Layer 4 of a small transformer language model trained on English Wikipedia (8 layers, counted from 0, width 128).
A neuron's activation on a vector x is ReLU(gate . x + bias) times (in . x + bias), where the dot is the dot product.
The model reads these tokens: "lan" " Don" "nel" "ly" ")," " The" " main" " prot" "agon" "ist" " of"

The vector x that enters this layer's MLP at each token. A number n stands for (n - 128) times 0.024.
0 "lan": 155, 147, 151, 135, 143, 120, 95, 144, 162, 150, 123, 115, 133, 122, 102, 161, 101, 97, 118, 162, 102, 134, 111, 140, 112, 132, 172, 156, 157, 142, 105, 141, 124, 103, 127, 148, 168, 93, 124, 164, 115, 176, 115, 124, 104, 133, 130, 164, 208, 105, 119, 52, 141, 143, 107, 121, 98, 131, 62, 109, 131, 133, 127, 168, 129, 14, 82, 87, 133, 185, 107, 89, 120, 149, 178, 116, 153, 120, 202, 103, 74, 97, 137, 199, 109, 131, 157, 164, 182, 161, 141, 91, 151, 138, 104, 108, 144, 135, 72, 127, 129, 142, 123, 100, 123, 139, 155, 133, 99, 152, 34, 116, 115, 107, 114, 107, 136, 142, 117, 119, 121, 135, 132, 142, 152, 133, 114, 197
1 " Don": 121, 160, 162, 102, 169, 129, 108, 192, 161, 125, 63, 144, 160, 119, 151, 115, 117, 108, 97, 123, 120, 107, 89, 120, 139, 145, 174, 129, 121, 158, 92, 131, 192, 125, 93, 148, 162, 122, 134, 144, 136, 159, 124, 111, 96, 92, 158, 207, 168, 109, 122, 86, 134, 140, 164, 175, 160, 171, 70, 128, 109, 145, 96, 150, 73, 63, 135, 138, 129, 128, 120, 98, 145, 154, 145, 151, 65, 38, 164, 106, 63, 138, 187, 141, 71, 148, 141, 155, 136, 104, 120, 113, 162, 146, 89, 160, 141, 136, 178, 89, 153, 131, 111, 94, 170, 149, 91, 126, 187, 135, 67, 111, 157, 75, 158, 128, 70, 136, 81, 106, 115, 144, 113, 124, 134, 100, 76, 210
2 "nel": 142, 199, 157, 155, 137, 150, 89, 194, 144, 98, 117, 148, 148, 154, 145, 70, 153, 94, 112, 118, 119, 113, 114, 130, 99, 188, 79, 92, 154, 86, 131, 198, 137, 137, 100, 128, 144, 136, 129, 85, 140, 160, 124, 144, 125, 113, 159, 171, 158, 102, 100, 64, 102, 121, 155, 171, 148, 185, 136, 166, 90, 119, 129, 110, 119, 75, 135, 117, 183, 91, 114, 100, 151, 99, 183, 121, 69, 85, 142, 111, 49, 64, 113, 75, 49, 91, 143, 174, 153, 147, 151, 135, 161, 106, 90, 147, 89, 167, 118, 117, 87, 91, 141, 125, 180, 153, 160, 170, 246, 135, 139, 96, 92, 113, 210, 121, 109, 128, 104, 105, 93, 116, 121, 204, 171, 131, 66, 158
3 "ly": 141, 152, 151, 136, 151, 121, 80, 159, 136, 141, 136, 105, 127, 119, 107, 159, 114, 94, 134, 164, 93, 127, 121, 131, 124, 138, 142, 177, 161, 116, 121, 161, 119, 110, 118, 135, 170, 102, 126, 142, 119, 154, 114, 109, 96, 131, 137, 145, 212, 115, 118, 62, 142, 133, 107, 125, 113, 121, 72, 120, 108, 125, 140, 163, 131, 12, 70, 64, 132, 181, 107, 114, 118, 163, 182, 124, 130, 127, 214, 118, 77, 98, 128, 172, 81, 144, 156, 168, 197, 156, 135, 107, 172, 129, 105, 98, 154, 129, 60, 114, 127, 120, 134, 96, 133, 134, 159, 128, 100, 152, 36, 143, 124, 111, 102, 122, 128, 134, 127, 128, 142, 121, 141, 149, 160, 147, 116, 195
4 "),": 161, 147, 127, 142, 150, 107, 89, 156, 170, 154, 104, 119, 106, 116, 98, 164, 113, 97, 117, 165, 107, 131, 127, 154, 114, 122, 168, 167, 160, 139, 113, 134, 113, 110, 134, 145, 154, 87, 109, 157, 110, 163, 103, 125, 131, 140, 129, 155, 207, 107, 120, 58, 125, 143, 90, 122, 88, 126, 55, 108, 111, 139, 140, 189, 125, 40, 86, 74, 137, 179, 104, 93, 133, 135, 164, 109, 166, 130, 199, 103, 75, 108, 135, 207, 87, 152, 158, 150, 189, 169, 160, 94, 137, 136, 117, 121, 160, 126, 70, 121, 124, 139, 114, 95, 142, 130, 159, 129, 99, 146, 38, 133, 121, 115, 102, 109, 130, 130, 127, 117, 129, 129, 118, 136, 155, 150, 148, 194
5 " The": 168, 134, 129, 139, 162, 118, 115, 169, 150, 133, 88, 126, 116, 106, 107, 150, 111, 107, 141, 171, 123, 105, 138, 159, 118, 127, 158, 181, 148, 132, 135, 131, 131, 108, 112, 145, 137, 82, 120, 161, 113, 151, 119, 132, 128, 140, 144, 169, 251, 104, 139, 81, 136, 121, 122, 101, 91, 134, 51, 109, 119, 133, 116, 160, 135, 55, 105, 97, 152, 165, 114, 92, 112, 135, 145, 118, 167, 112, 196, 103, 84, 98, 123, 186, 114, 132, 136, 154, 168, 153, 124, 88, 116, 158, 121, 120, 156, 126, 95, 113, 154, 139, 130, 94, 158, 130, 128, 147, 140, 116, 24, 138, 116, 113, 104, 115, 112, 134, 134, 96, 118, 135, 103, 135, 122, 112, 131, 207
6 " main": 153, 122, 98, 139, 103, 75, 96, 119, 142, 101, 44, 133, 135, 130, 134, 108, 87, 77, 148, 127, 104, 56, 151, 220, 156, 129, 129, 175, 166, 120, 120, 160, 118, 82, 143, 149, 151, 91, 150, 111, 96, 171, 186, 143, 127, 101, 171, 130, 201, 133, 130, 97, 96, 131, 158, 107, 85, 127, 126, 112, 171, 121, 156, 114, 180, 184, 170, 88, 175, 174, 120, 126, 139, 151, 182, 120, 93, 73, 168, 114, 109, 134, 82, 92, 93, 139, 95, 97, 117, 103, 119, 93, 99, 147, 117, 91, 126, 127, 94, 125, 122, 128, 174, 179, 197, 119, 128, 157, 155, 142, 85, 112, 91, 104, 64, 155, 103, 166, 141, 167, 110, 99, 161, 160, 129, 138, 105, 187
7 " prot": 120, 114, 91, 149, 161, 112, 146, 132, 139, 166, 80, 144, 154, 188, 117, 28, 58, 66, 106, 165, 57, 7, 134, 145, 76, 123, 153, 149, 167, 119, 75, 154, 89, 95, 142, 106, 138, 128, 119, 145, 107, 121, 149, 133, 163, 116, 130, 146, 172, 150, 151, 110, 118, 152, 144, 119, 85, 140, 134, 117, 183, 156, 165, 132, 133, 161, 122, 86, 140, 172, 113, 118, 149, 166, 138, 111, 57, 112, 152, 117, 127, 128, 177, 120, 95, 143, 171, 111, 99, 88, 150, 116, 170, 118, 109, 129, 139, 134, 97, 95, 174, 155, 200, 151, 153, 134, 149, 189, 119, 138, 97, 85, 114, 61, 79, 92, 169, 148, 146, 97, 138, 179, 132, 130, 106, 104, 92, 185
8 "agon": 81, 112, 95, 154, 153, 115, 157, 96, 172, 128, 149, 132, 120, 131, 113, 167, 69, 69, 129, 109, 153, 41, 126, 132, 165, 192, 171, 137, 143, 89, 135, 124, 147, 83, 175, 101, 211, 93, 132, 143, 155, 106, 106, 155, 160, 86, 132, 138, 193, 130, 103, 71, 149, 146, 134, 173, 104, 150, 132, 89, 153, 115, 107, 95, 116, 149, 148, 164, 119, 132, 125, 111, 164, 119, 145, 151, 57, 152, 126, 112, 60, 119, 132, 99, 110, 108, 137, 105, 139, 120, 154, 114, 138, 147, 126, 131, 105, 171, 93, 117, 95, 146, 156, 92, 202, 163, 120, 141, 181, 190, 65, 128, 129, 93, 131, 56, 92, 126, 138, 196, 136, 173, 140, 141, 31, 144, 121, 118
9 "ist": 74, 128, 103, 150, 121, 82, 132, 193, 167, 128, 143, 128, 98, 120, 103, 130, 112, 37, 116, 141, 77, 83, 131, 115, 170, 161, 132, 139, 157, 65, 125, 177, 98, 42, 119, 114, 138, 154, 145, 123, 145, 191, 103, 137, 82, 90, 119, 140, 204, 142, 170, 75, 139, 140, 129, 148, 130, 138, 79, 134, 142, 186, 103, 91, 110, 163, 175, 118, 140, 136, 124, 136, 142, 132, 160, 122, 118, 117, 138, 148, 112, 131, 119, 136, 90, 89, 138, 128, 162, 171, 142, 113, 164, 115, 174, 150, 84, 158, 121, 85, 142, 128, 228, 149, 140, 111, 100, 123, 91, 175, 103, 128, 166, 89, 122, 113, 97, 104, 169, 155, 94, 210, 131, 155, 65, 125, 70, 94
10 " of": 106, 131, 125, 156, 124, 103, 144, 222, 116, 93, 75, 117, 79, 94, 98, 112, 166, 100, 116, 137, 124, 88, 104, 132, 155, 137, 118, 126, 128, 89, 149, 154, 143, 98, 186, 126, 130, 129, 129, 172, 126, 163, 103, 158, 79, 62, 143, 142, 237, 133, 153, 107, 112, 134, 89, 100, 49, 162, 105, 133, 109, 133, 92, 95, 98, 108, 123, 141, 108, 147, 137, 147, 160, 140, 145, 85, 113, 122, 171, 80, 186, 156, 125, 127, 90, 147, 172, 139, 176, 155, 127, 116, 130, 143, 138, 184, 137, 132, 122, 112, 189, 164, 154, 126, 167, 144, 97, 114, 78, 179, 66, 96, 143, 75, 94, 119, 79, 151, 136, 153, 134, 179, 87, 127, 113, 143, 124, 137

Each question shows the input weights of one neuron of the MLP. A number n stands for (n - 128) times 0.0056.

n0 gate (bias -0.216): 106, 92, 164, 115, 111, 85, 115, 94, 132, 96, 124, 148, 136, 124, 160, 141, 142, 100, 134, 120, 91, 153, 108, 142, 121, 119, 135, 133, 148, 119, 155, 130, 142, 107, 139, 93, 140, 110, 101, 131, 117, 129, 157, 115, 171, 100, 107, 97, 134, 97, 87, 174, 146, 125, 111, 161, 108, 104, 115, 145, 159, 156, 131, 120, 94, 101, 117, 113, 151, 131, 89, 69, 146, 142, 110, 125, 111, 156, 193, 159, 107, 119, 115, 153, 189, 134, 142, 143, 115, 128, 102, 125, 171, 155, 143, 112, 140, 159, 142, 144, 108, 109, 145, 113, 156, 98, 153, 141, 120, 124, 119, 131, 118, 113, 127, 118, 151, 182, 119, 134, 130, 85, 138, 139, 165, 150, 107, 120
n0 in (bias 0.032): 142, 124, 98, 126, 172, 128, 109, 126, 146, 178, 148, 152, 149, 121, 120, 164, 88, 106, 147, 83, 123, 144, 80, 127, 167, 136, 100, 111, 123, 168, 103, 105, 112, 122, 139, 136, 130, 159, 125, 140, 118, 162, 109, 121, 132, 89, 148, 132, 127, 107, 158, 114, 146, 192, 108, 140, 104, 121, 100, 178, 168, 138, 98, 119, 156, 132, 138, 123, 180, 106, 107, 101, 131, 104, 149, 141, 131, 103, 127, 177, 117, 135, 90, 158, 165, 128, 121, 141, 105, 153, 96, 121, 126, 145, 134, 115, 158, 151, 115, 122, 106, 141, 146, 122, 125, 139, 143, 158, 57, 147, 123, 136, 118, 137, 123, 98, 141, 108, 171, 140, 151, 84, 98, 136, 114, 149, 108, 177
Which token does this neuron like most? 0 "lan"

n20 gate (bias -0.256): 130, 97, 132, 77, 155, 133, 89, 109, 100, 152, 97, 146, 118, 103, 155, 192, 140, 153, 146, 121, 164, 136, 137, 94, 124, 141, 118, 118, 131, 141, 115, 99, 93, 129, 146, 140, 158, 178, 88, 147, 120, 142, 164, 127, 143, 140, 152, 131, 93, 131, 165, 133, 122, 117, 130, 161, 144, 150, 148, 116, 109, 100, 110, 146, 111, 127, 104, 156, 103, 132, 99, 104, 123, 138, 134, 150, 153, 140, 145, 131, 111, 99, 112, 146, 173, 113, 138, 106, 138, 142, 96, 172, 156, 135, 104, 120, 133, 116, 128, 157, 132, 129, 96, 104, 151, 115, 120, 130, 113, 115, 87, 124, 154, 164, 141, 120, 128, 111, 132, 140, 120, 130, 158, 137, 128, 109, 112, 115
n20 in (bias 0.041): 120, 150, 140, 123, 103, 102, 137, 148, 145, 67, 110, 162, 123, 144, 130, 133, 140, 106, 153, 188, 92, 150, 116, 135, 110, 110, 139, 156, 149, 151, 159, 125, 111, 156, 118, 130, 140, 154, 156, 124, 111, 138, 184, 109, 136, 115, 133, 71, 141, 134, 151, 86, 149, 124, 139, 115, 86, 121, 80, 90, 116, 98, 112, 147, 103, 133, 89, 118, 140, 93, 180, 133, 115, 112, 112, 136, 117, 207, 146, 151, 110, 118, 120, 98, 143, 136, 127, 93, 144, 142, 146, 148, 138, 129, 178, 98, 99, 132, 155, 122, 135, 111, 126, 132, 152, 131, 124, 138, 113, 146, 163, 140, 165, 69, 161, 131, 110, 86, 100, 139, 169, 103, 134, 116, 136, 144, 147, 135
Which token does this neuron like most? 0 "lan"

n268 gate (bias -0.149): 106, 110, 143, 111, 130, 151, 113, 157, 130, 104, 157, 103, 142, 117, 111, 130, 147, 164, 145, 143, 118, 143, 121, 145, 140, 114, 119, 165, 94, 112, 152, 123, 126, 130, 101, 110, 131, 108, 104, 143, 121, 102, 152, 160, 124, 120, 135, 88, 132, 132, 146, 139, 134, 90, 98, 144, 162, 133, 94, 149, 97, 101, 117, 135, 131, 118, 135, 119, 104, 106, 150, 121, 105, 113, 170, 132, 115, 123, 112, 112, 124, 126, 160, 134, 112, 157, 130, 142, 158, 108, 132, 164, 99, 119, 112, 138, 83, 121, 129, 124, 140, 145, 93, 135, 134, 127, 107, 133, 129, 97, 126, 128, 146, 147, 130, 114, 134, 156, 88, 136, 142, 145, 147, 154, 131, 111, 127, 145
n268 in (bias 0.024): 116, 133, 127, 136, 140, 122, 114, 116, 145, 123, 114, 116, 156, 89, 105, 122, 120, 151, 129, 159, 134, 132, 70, 98, 131, 161, 150, 114, 109, 122, 121, 117, 125, 112, 120, 129, 140, 116, 115, 152, 129, 93, 150, 127, 125, 120, 121, 139, 129, 136, 98, 138, 110, 110, 154, 163, 120, 170, 135, 119, 135, 159, 130, 88, 126, 113, 104, 149, 123, 125, 123, 127, 149, 163, 122, 156, 111, 148, 166, 118, 126, 127, 75, 138, 129, 138, 130, 153, 136, 150, 125, 112, 121, 151, 111, 134, 128, 141, 119, 100, 118, 152, 111, 123, 95, 101, 141, 116, 103, 161, 109, 134, 111, 140, 117, 109, 152, 149, 125, 123, 104, 124, 105, 155, 147, 115, 116, 137
Which token does this neuron like most? 1 " Don"

n270 gate (bias -0.185): 146, 135, 153, 99, 89, 120, 158, 97, 128, 85, 149, 95, 139, 140, 95, 142, 113, 130, 140, 109, 104, 167, 98, 130, 127, 116, 149, 153, 156, 169, 156, 112, 118, 144, 156, 120, 147, 115, 164, 135, 123, 133, 103, 102, 139, 112, 142, 118, 111, 102, 156, 134, 112, 137, 119, 153, 130, 107, 108, 133, 145, 143, 129, 86, 115, 119, 117, 122, 104, 131, 136, 139, 124, 129, 143, 143, 124, 139, 124, 146, 162, 114, 143, 147, 109, 130, 128, 137, 130, 142, 169, 130, 128, 117, 111, 184, 145, 154, 121, 184, 103, 134, 83, 125, 154, 129, 111, 159, 134, 134, 108, 144, 102, 136, 139, 98, 126, 103, 142, 104, 124, 122, 139, 100, 61, 119, 141, 108
n270 in (bias 0.005): 150, 155, 121, 138, 130, 161, 108, 163, 138, 112, 131, 105, 113, 149, 120, 162, 123, 153, 114, 81, 114, 110, 100, 138, 99, 156, 102, 122, 113, 115, 147, 99, 148, 149, 140, 144, 177, 174, 119, 134, 148, 118, 158, 131, 118, 162, 98, 140, 134, 100, 130, 108, 146, 88, 112, 150, 159, 130, 87, 122, 145, 145, 129, 160, 144, 112, 122, 131, 125, 146, 138, 148, 164, 104, 157, 132, 130, 137, 114, 131, 114, 175, 95, 84, 117, 144, 131, 154, 118, 78, 131, 78, 141, 94, 107, 97, 142, 118, 144, 173, 112, 105, 112, 128, 110, 145, 130, 120, 135, 154, 118, 153, 97, 115, 171, 119, 122, 139, 124, 112, 137, 119, 116, 108, 163, 124, 94, 154
Which token does this neuron like most? 0 "lan"

n213 gate (bias -0.271): 81, 118, 120, 143, 109, 122, 102, 119, 141, 124, 126, 94, 124, 122, 161, 112, 99, 125, 114, 138, 110, 131, 165, 123, 119, 127, 153, 110, 164, 95, 127, 82, 102, 115, 134, 130, 131, 115, 147, 173, 117, 92, 78, 102, 139, 139, 149, 144, 118, 67, 156, 117, 130, 102, 122, 163, 118, 138, 118, 138, 109, 115, 151, 107, 116, 142, 103, 145, 154, 89, 121, 162, 155, 129, 130, 143, 123, 132, 143, 163, 146, 127, 109, 119, 118, 109, 142, 174, 114, 136, 131, 172, 168, 124, 136, 149, 135, 105, 123, 136, 177, 178, 129, 125, 129, 120, 140, 123, 128, 140, 119, 156, 106, 105, 81, 91, 152, 176, 134, 124, 121, 152, 136, 101, 95, 168, 143, 119
n213 in (bias -0.004): 117, 119, 128, 98, 126, 142, 107, 104, 169, 123, 159, 136, 69, 127, 129, 110, 108, 126, 145, 113, 88, 127, 106, 138, 137, 171, 125, 195, 103, 115, 134, 143, 131, 155, 141, 127, 135, 129, 121, 92, 106, 139, 153, 141, 152, 151, 138, 113, 103, 133, 90, 116, 145, 116, 96, 125, 127, 142, 96, 155, 111, 96, 111, 142, 149, 103, 135, 150, 104, 112, 167, 156, 149, 117, 135, 100, 126, 127, 86, 54, 145, 159, 112, 127, 99, 62, 192, 162, 143, 93, 115, 141, 143, 125, 176, 127, 168, 139, 101, 107, 107, 104, 185, 144, 126, 161, 168, 137, 109, 111, 90, 116, 156, 129, 143, 102, 126, 141, 144, 162, 150, 165, 174, 121, 74, 85, 122, 131
Its three highest activations, in order, are on tokens 8 "agon", 9 "ist", 7 " prot"

n64 gate (bias -0.163): 148, 127, 162, 123, 149, 109, 121, 143, 136, 119, 159, 107, 138, 105, 111, 151, 157, 129, 179, 108, 108, 156, 131, 157, 166, 132, 163, 100, 98, 112, 151, 117, 122, 81, 99, 152, 75, 105, 156, 142, 110, 107, 96, 97, 123, 128, 120, 88, 115, 86, 162, 84, 139, 144, 135, 109, 155, 120, 129, 124, 146, 108, 133, 110, 116, 131, 105, 133, 162, 85, 110, 122, 99, 113, 144, 74, 125, 164, 124, 112, 118, 125, 163, 134, 130, 163, 108, 103, 125, 122, 107, 135, 171, 140, 148, 101, 130, 114, 146, 140, 108, 141, 129, 111, 156, 108, 134, 125, 139, 137, 129, 127, 115, 167, 125, 129, 127, 151, 132, 104, 135, 140, 135, 157, 128, 178, 166, 97
n64 in (bias 0.130): 142, 122, 148, 96, 119, 173, 94, 161, 90, 124, 127, 122, 139, 152, 136, 128, 96, 118, 139, 153, 118, 127, 139, 160, 118, 148, 127, 111, 123, 110, 137, 96, 154, 132, 92, 126, 159, 137, 95, 165, 139, 119, 127, 80, 131, 148, 144, 112, 131, 164, 144, 172, 118, 120, 131, 145, 130, 138, 100, 138, 146, 137, 150, 139, 169, 124, 112, 105, 108, 123, 148, 125, 152, 137, 125, 135, 120, 152, 174, 153, 137, 135, 116, 119, 147, 88, 142, 110, 143, 118, 90, 125, 111, 124, 156, 123, 108, 87, 142, 136, 120, 123, 143, 115, 128, 116, 173, 79, 115, 123, 94, 135, 149, 167, 85, 67, 143, 145, 134, 76, 118, 119, 86, 166, 123, 93, 76, 171
Which token does this neuron like most? 3 "ly"

n240 gate (bias -0.175): 101, 119, 116, 115, 137, 115, 69, 122, 142, 133, 123, 93, 132, 117, 132, 159, 144, 84, 104, 152, 119, 131, 133, 119, 121, 152, 97, 196, 119, 105, 87, 95, 165, 161, 125, 165, 161, 147, 131, 177, 115, 102, 134, 132, 104, 186, 126, 124, 148, 127, 125, 139, 146, 98, 106, 129, 125, 96, 108, 152, 116, 107, 116, 145, 98, 132, 129, 139, 118, 145, 168, 130, 145, 167, 147, 113, 107, 130, 98, 120, 110, 115, 104, 147, 143, 147, 115, 95, 139, 141, 173, 123, 164, 130, 124, 138, 136, 125, 123, 138, 118, 147, 128, 112, 100, 139, 128, 108, 131, 129, 143, 144, 159, 119, 116, 141, 130, 135, 139, 153, 186, 130, 139, 121, 109, 101, 141, 127
n240 in (bias 0.063): 103, 98, 110, 139, 178, 159, 136, 121, 109, 112, 121, 98, 138, 107, 138, 132, 116, 136, 134, 128, 96, 107, 153, 146, 133, 150, 181, 141, 115, 135, 127, 112, 131, 153, 140, 126, 99, 87, 125, 117, 156, 159, 132, 120, 150, 133, 188, 174, 116, 109, 126, 146, 143, 115, 112, 102, 94, 136, 100, 132, 106, 127, 124, 100, 149, 79, 154, 83, 158, 133, 161, 113, 96, 176, 172, 63, 112, 101, 122, 117, 167, 151, 130, 134, 103, 115, 92, 139, 138, 162, 129, 155, 143, 127, 81, 99, 106, 132, 147, 112, 153, 155, 125, 125, 143, 133, 144, 106, 125, 112, 127, 144, 156, 158, 88, 128, 155, 140, 140, 106, 110, 128, 145, 140, 83, 138, 151, 129
Its three highest activations, in order, are on tokens 3 "ly", 4 "),", 0 "lan"

n6 gate (bias -0.209): 115, 142, 141, 145, 131, 155, 158, 112, 149, 105, 118, 98, 154, 96, 116, 130, 129, 102, 148, 149, 121, 155, 133, 147, 140, 95, 120, 136, 140, 96, 119, 139, 115, 170, 125, 135, 105, 128, 123, 125, 138, 110, 163, 121, 94, 163, 148, 152, 77, 116, 74, 153, 127, 108, 154, 138, 119, 116, 140, 165, 134, 126, 133, 91, 139, 158, 137, 123, 105, 122, 148, 105, 148, 145, 142, 127, 140, 101, 174, 133, 137, 126, 96, 166, 139, 80, 102, 101, 110, 181, 160, 123, 121, 162, 151, 107, 119, 131, 96, 149, 131, 131, 113, 151, 121, 121, 125, 149, 136, 131, 78, 138, 125, 109, 126, 118, 108, 127, 128, 88, 114, 121, 133, 115, 109, 172, 135, 161
n6 in (bias 0.086): 151, 83, 158, 151, 125, 147, 111, 154, 116, 166, 123, 148, 160, 131, 89, 112, 100, 109, 153, 152, 128, 119, 127, 122, 125, 165, 136, 141, 123, 118, 104, 121, 109, 145, 137, 157, 170, 140, 125, 138, 121, 107, 147, 98, 159, 63, 122, 103, 160, 143, 127, 130, 122, 102, 122, 109, 109, 125, 104, 143, 123, 96, 119, 144, 123, 146, 116, 106, 137, 122, 142, 102, 119, 97, 120, 144, 125, 131, 125, 142, 162, 140, 148, 140, 122, 127, 147, 93, 121, 156, 143, 141, 124, 132, 157, 111, 144, 133, 143, 107, 102, 115, 58, 131, 121, 123, 105, 149, 101, 77, 123, 144, 113, 156, 173, 148, 157, 83, 132, 106, 146, 121, 117, 113, 186, 118, 137, 136
On which token does it fire most, and how strongly? 5 " The", at about 0.34

n176 gate (bias -0.158): 109, 115, 132, 155, 78, 127, 130, 134, 120, 110, 116, 117, 118, 131, 148, 133, 132, 104, 132, 159, 135, 150, 132, 100, 137, 133, 118, 110, 126, 121, 135, 141, 129, 161, 149, 142, 131, 117, 137, 159, 149, 153, 121, 90, 106, 132, 123, 119, 125, 128, 110, 114, 114, 100, 86, 118, 115, 121, 153, 109, 133, 119, 134, 133, 118, 126, 87, 137, 147, 150, 176, 96, 164, 109, 136, 127, 175, 138, 122, 171, 155, 142, 146, 155, 94, 107, 87, 139, 101, 121, 167, 141, 130, 116, 152, 133, 119, 121, 147, 109, 126, 85, 119, 127, 119, 102, 111, 168, 133, 120, 93, 131, 149, 138, 103, 137, 141, 123, 102, 145, 177, 132, 150, 78, 131, 124, 139, 138
n176 in (bias -0.054): 180, 143, 104, 144, 99, 106, 153, 91, 123, 118, 165, 126, 101, 135, 159, 157, 124, 127, 133, 136, 142, 136, 134, 138, 119, 107, 137, 104, 140, 86, 161, 91, 139, 101, 135, 124, 107, 95, 127, 138, 128, 115, 77, 166, 104, 120, 69, 183, 163, 134, 139, 153, 146, 123, 135, 104, 133, 186, 145, 79, 154, 101, 136, 148, 134, 96, 133, 125, 143, 86, 128, 141, 94, 131, 108, 113, 148, 105, 131, 129, 126, 156, 121, 143, 160, 115, 138, 102, 132, 107, 144, 129, 142, 125, 111, 134, 150, 109, 142, 95, 146, 121, 158, 112, 121, 119, 126, 144, 114, 133, 83, 165, 116, 110, 114, 143, 160, 113, 101, 145, 132, 133, 125, 121, 113, 126, 165, 135
Its three highest activations, in order, are on tokens 4 "),", 10 " of", 3 "ly"

n183 gate (bias -0.267): 186, 161, 68, 168, 180, 139, 96, 76, 160, 126, 184, 131, 119, 150, 79, 177, 124, 114, 126, 144, 126, 182, 138, 139, 116, 134, 163, 101, 184, 120, 156, 109, 115, 151, 111, 151, 153, 115, 123, 142, 113, 119, 110, 135, 114, 136, 143, 124, 63, 108, 138, 92, 121, 144, 118, 111, 126, 144, 106, 108, 114, 114, 117, 164, 155, 103, 135, 123, 92, 124, 148, 93, 120, 102, 124, 119, 173, 98, 136, 120, 133, 115, 135, 161, 119, 110, 171, 135, 142, 156, 133, 144, 136, 109, 158, 158, 127, 124, 140, 158, 131, 90, 114, 154, 125, 148, 149, 127, 81, 167, 70, 141, 126, 124, 110, 150, 129, 88, 126, 111, 157, 126, 113, 110, 125, 115, 138, 154
n183 in (bias 0.035): 146, 163, 197, 128, 71, 128, 130, 138, 143, 127, 132, 108, 91, 131, 123, 171, 131, 113, 102, 134, 113, 172, 167, 125, 106, 138, 159, 118, 142, 114, 156, 86, 154, 122, 109, 156, 149, 126, 114, 153, 117, 117, 133, 113, 95, 127, 117, 187, 103, 90, 110, 92, 153, 135, 123, 96, 154, 120, 74, 154, 115, 140, 130, 162, 134, 124, 93, 86, 133, 128, 99, 103, 133, 151, 154, 110, 126, 95, 135, 161, 81, 171, 161, 148, 110, 99, 158, 139, 138, 141, 140, 151, 157, 113, 122, 112, 152, 136, 120, 117, 141, 152, 170, 135, 100, 131, 105, 95, 82, 109, 114, 172, 144, 133, 83, 103, 137, 113, 133, 78, 179, 166, 140, 137, 127, 167, 169, 138
Its three highest activations, in order, are on tokens 4 "),", 0 "lan", 3 "ly"

n206 gate (bias -0.094): 130, 120, 146, 166, 109, 141, 157, 123, 152, 152, 157, 108, 132, 163, 145, 102, 162, 120, 128, 135, 113, 147, 138, 160, 102, 149, 114, 142, 92, 107, 110, 131, 159, 162, 116, 156, 118, 117, 117, 119, 126, 103, 112, 139, 122, 131, 137, 157, 109, 144, 135, 168, 99, 158, 98, 100, 136, 110, 148, 107, 133, 103, 100, 130, 108, 147, 102, 86, 133, 146, 141, 101, 110, 156, 120, 141, 180, 156, 96, 136, 116, 98, 129, 67, 123, 147, 127, 143, 143, 131, 161, 118, 120, 116, 151, 146, 164, 159, 80, 74, 104, 163, 100, 121, 154, 139, 145, 124, 101, 123, 126, 125, 88, 101, 151, 105, 150, 113, 124, 99, 151, 141, 126, 93, 111, 133, 135, 111
n206 in (bias 0.000): 118, 134, 87, 105, 148, 112, 117, 137, 147, 148, 137, 141, 118, 116, 91, 132, 150, 146, 105, 171, 127, 98, 118, 122, 112, 153, 95, 133, 116, 168, 138, 182, 121, 145, 151, 149, 131, 97, 158, 137, 111, 107, 99, 96, 167, 128, 116, 138, 110, 115, 143, 128, 105, 146, 172, 172, 88, 112, 175, 104, 125, 129, 141, 87, 116, 115, 107, 133, 113, 139, 152, 159, 152, 112, 140, 167, 137, 92, 125, 107, 112, 112, 145, 123, 165, 97, 148, 150, 131, 152, 123, 138, 142, 143, 139, 114, 119, 169, 129, 139, 123, 88, 153, 148, 144, 143, 184, 107, 145, 153, 129, 151, 127, 125, 136, 101, 119, 167, 126, 108, 118, 76, 117, 103, 127, 103, 80, 145
Which token does this neuron like most? 7 " prot"

n9 gate (bias -0.267): 135, 136, 111, 102, 122, 103, 137, 161, 135, 110, 130, 129, 129, 129, 115, 139, 122, 157, 93, 166, 122, 147, 141, 129, 115, 150, 132, 137, 120, 149, 107, 151, 143, 111, 114, 159, 134, 84, 111, 151, 139, 139, 128, 102, 105, 154, 147, 110, 144, 138, 124, 144, 140, 131, 125, 125, 125, 106, 152, 106, 108, 137, 137, 159, 143, 90, 101, 142, 148, 105, 89, 127, 107, 105, 141, 99, 137, 151, 130, 104, 120, 158, 124, 94, 124, 132, 107, 122, 113, 124, 144, 140, 116, 117, 78, 130, 153, 121, 190, 151, 120, 134, 133, 98, 87, 136, 140, 116, 126, 137, 131, 137, 169, 147, 157, 139, 142, 147, 118, 125, 132, 153, 147, 141, 116, 92, 119, 95
n9 in (bias 0.092): 116, 124, 122, 125, 135, 123, 126, 121, 124, 126, 123, 123, 142, 82, 145, 139, 113, 138, 137, 124, 158, 125, 104, 124, 141, 128, 140, 129, 120, 113, 101, 118, 92, 102, 118, 159, 132, 144, 114, 124, 163, 139, 124, 137, 149, 149, 91, 102, 121, 120, 131, 100, 140, 121, 135, 98, 117, 113, 109, 150, 152, 124, 157, 108, 97, 109, 117, 126, 148, 108, 134, 149, 145, 141, 95, 94, 118, 96, 122, 159, 100, 123, 129, 159, 153, 145, 155, 92, 144, 141, 126, 126, 111, 207, 118, 122, 139, 104, 137, 119, 94, 133, 143, 176, 130, 168, 159, 131, 143, 119, 112, 112, 114, 127, 140, 119, 101, 125, 94, 130, 138, 112, 121, 102, 126, 137, 168, 119
On which token does it fire most, and how strongly? 0 "lan", at about 0.21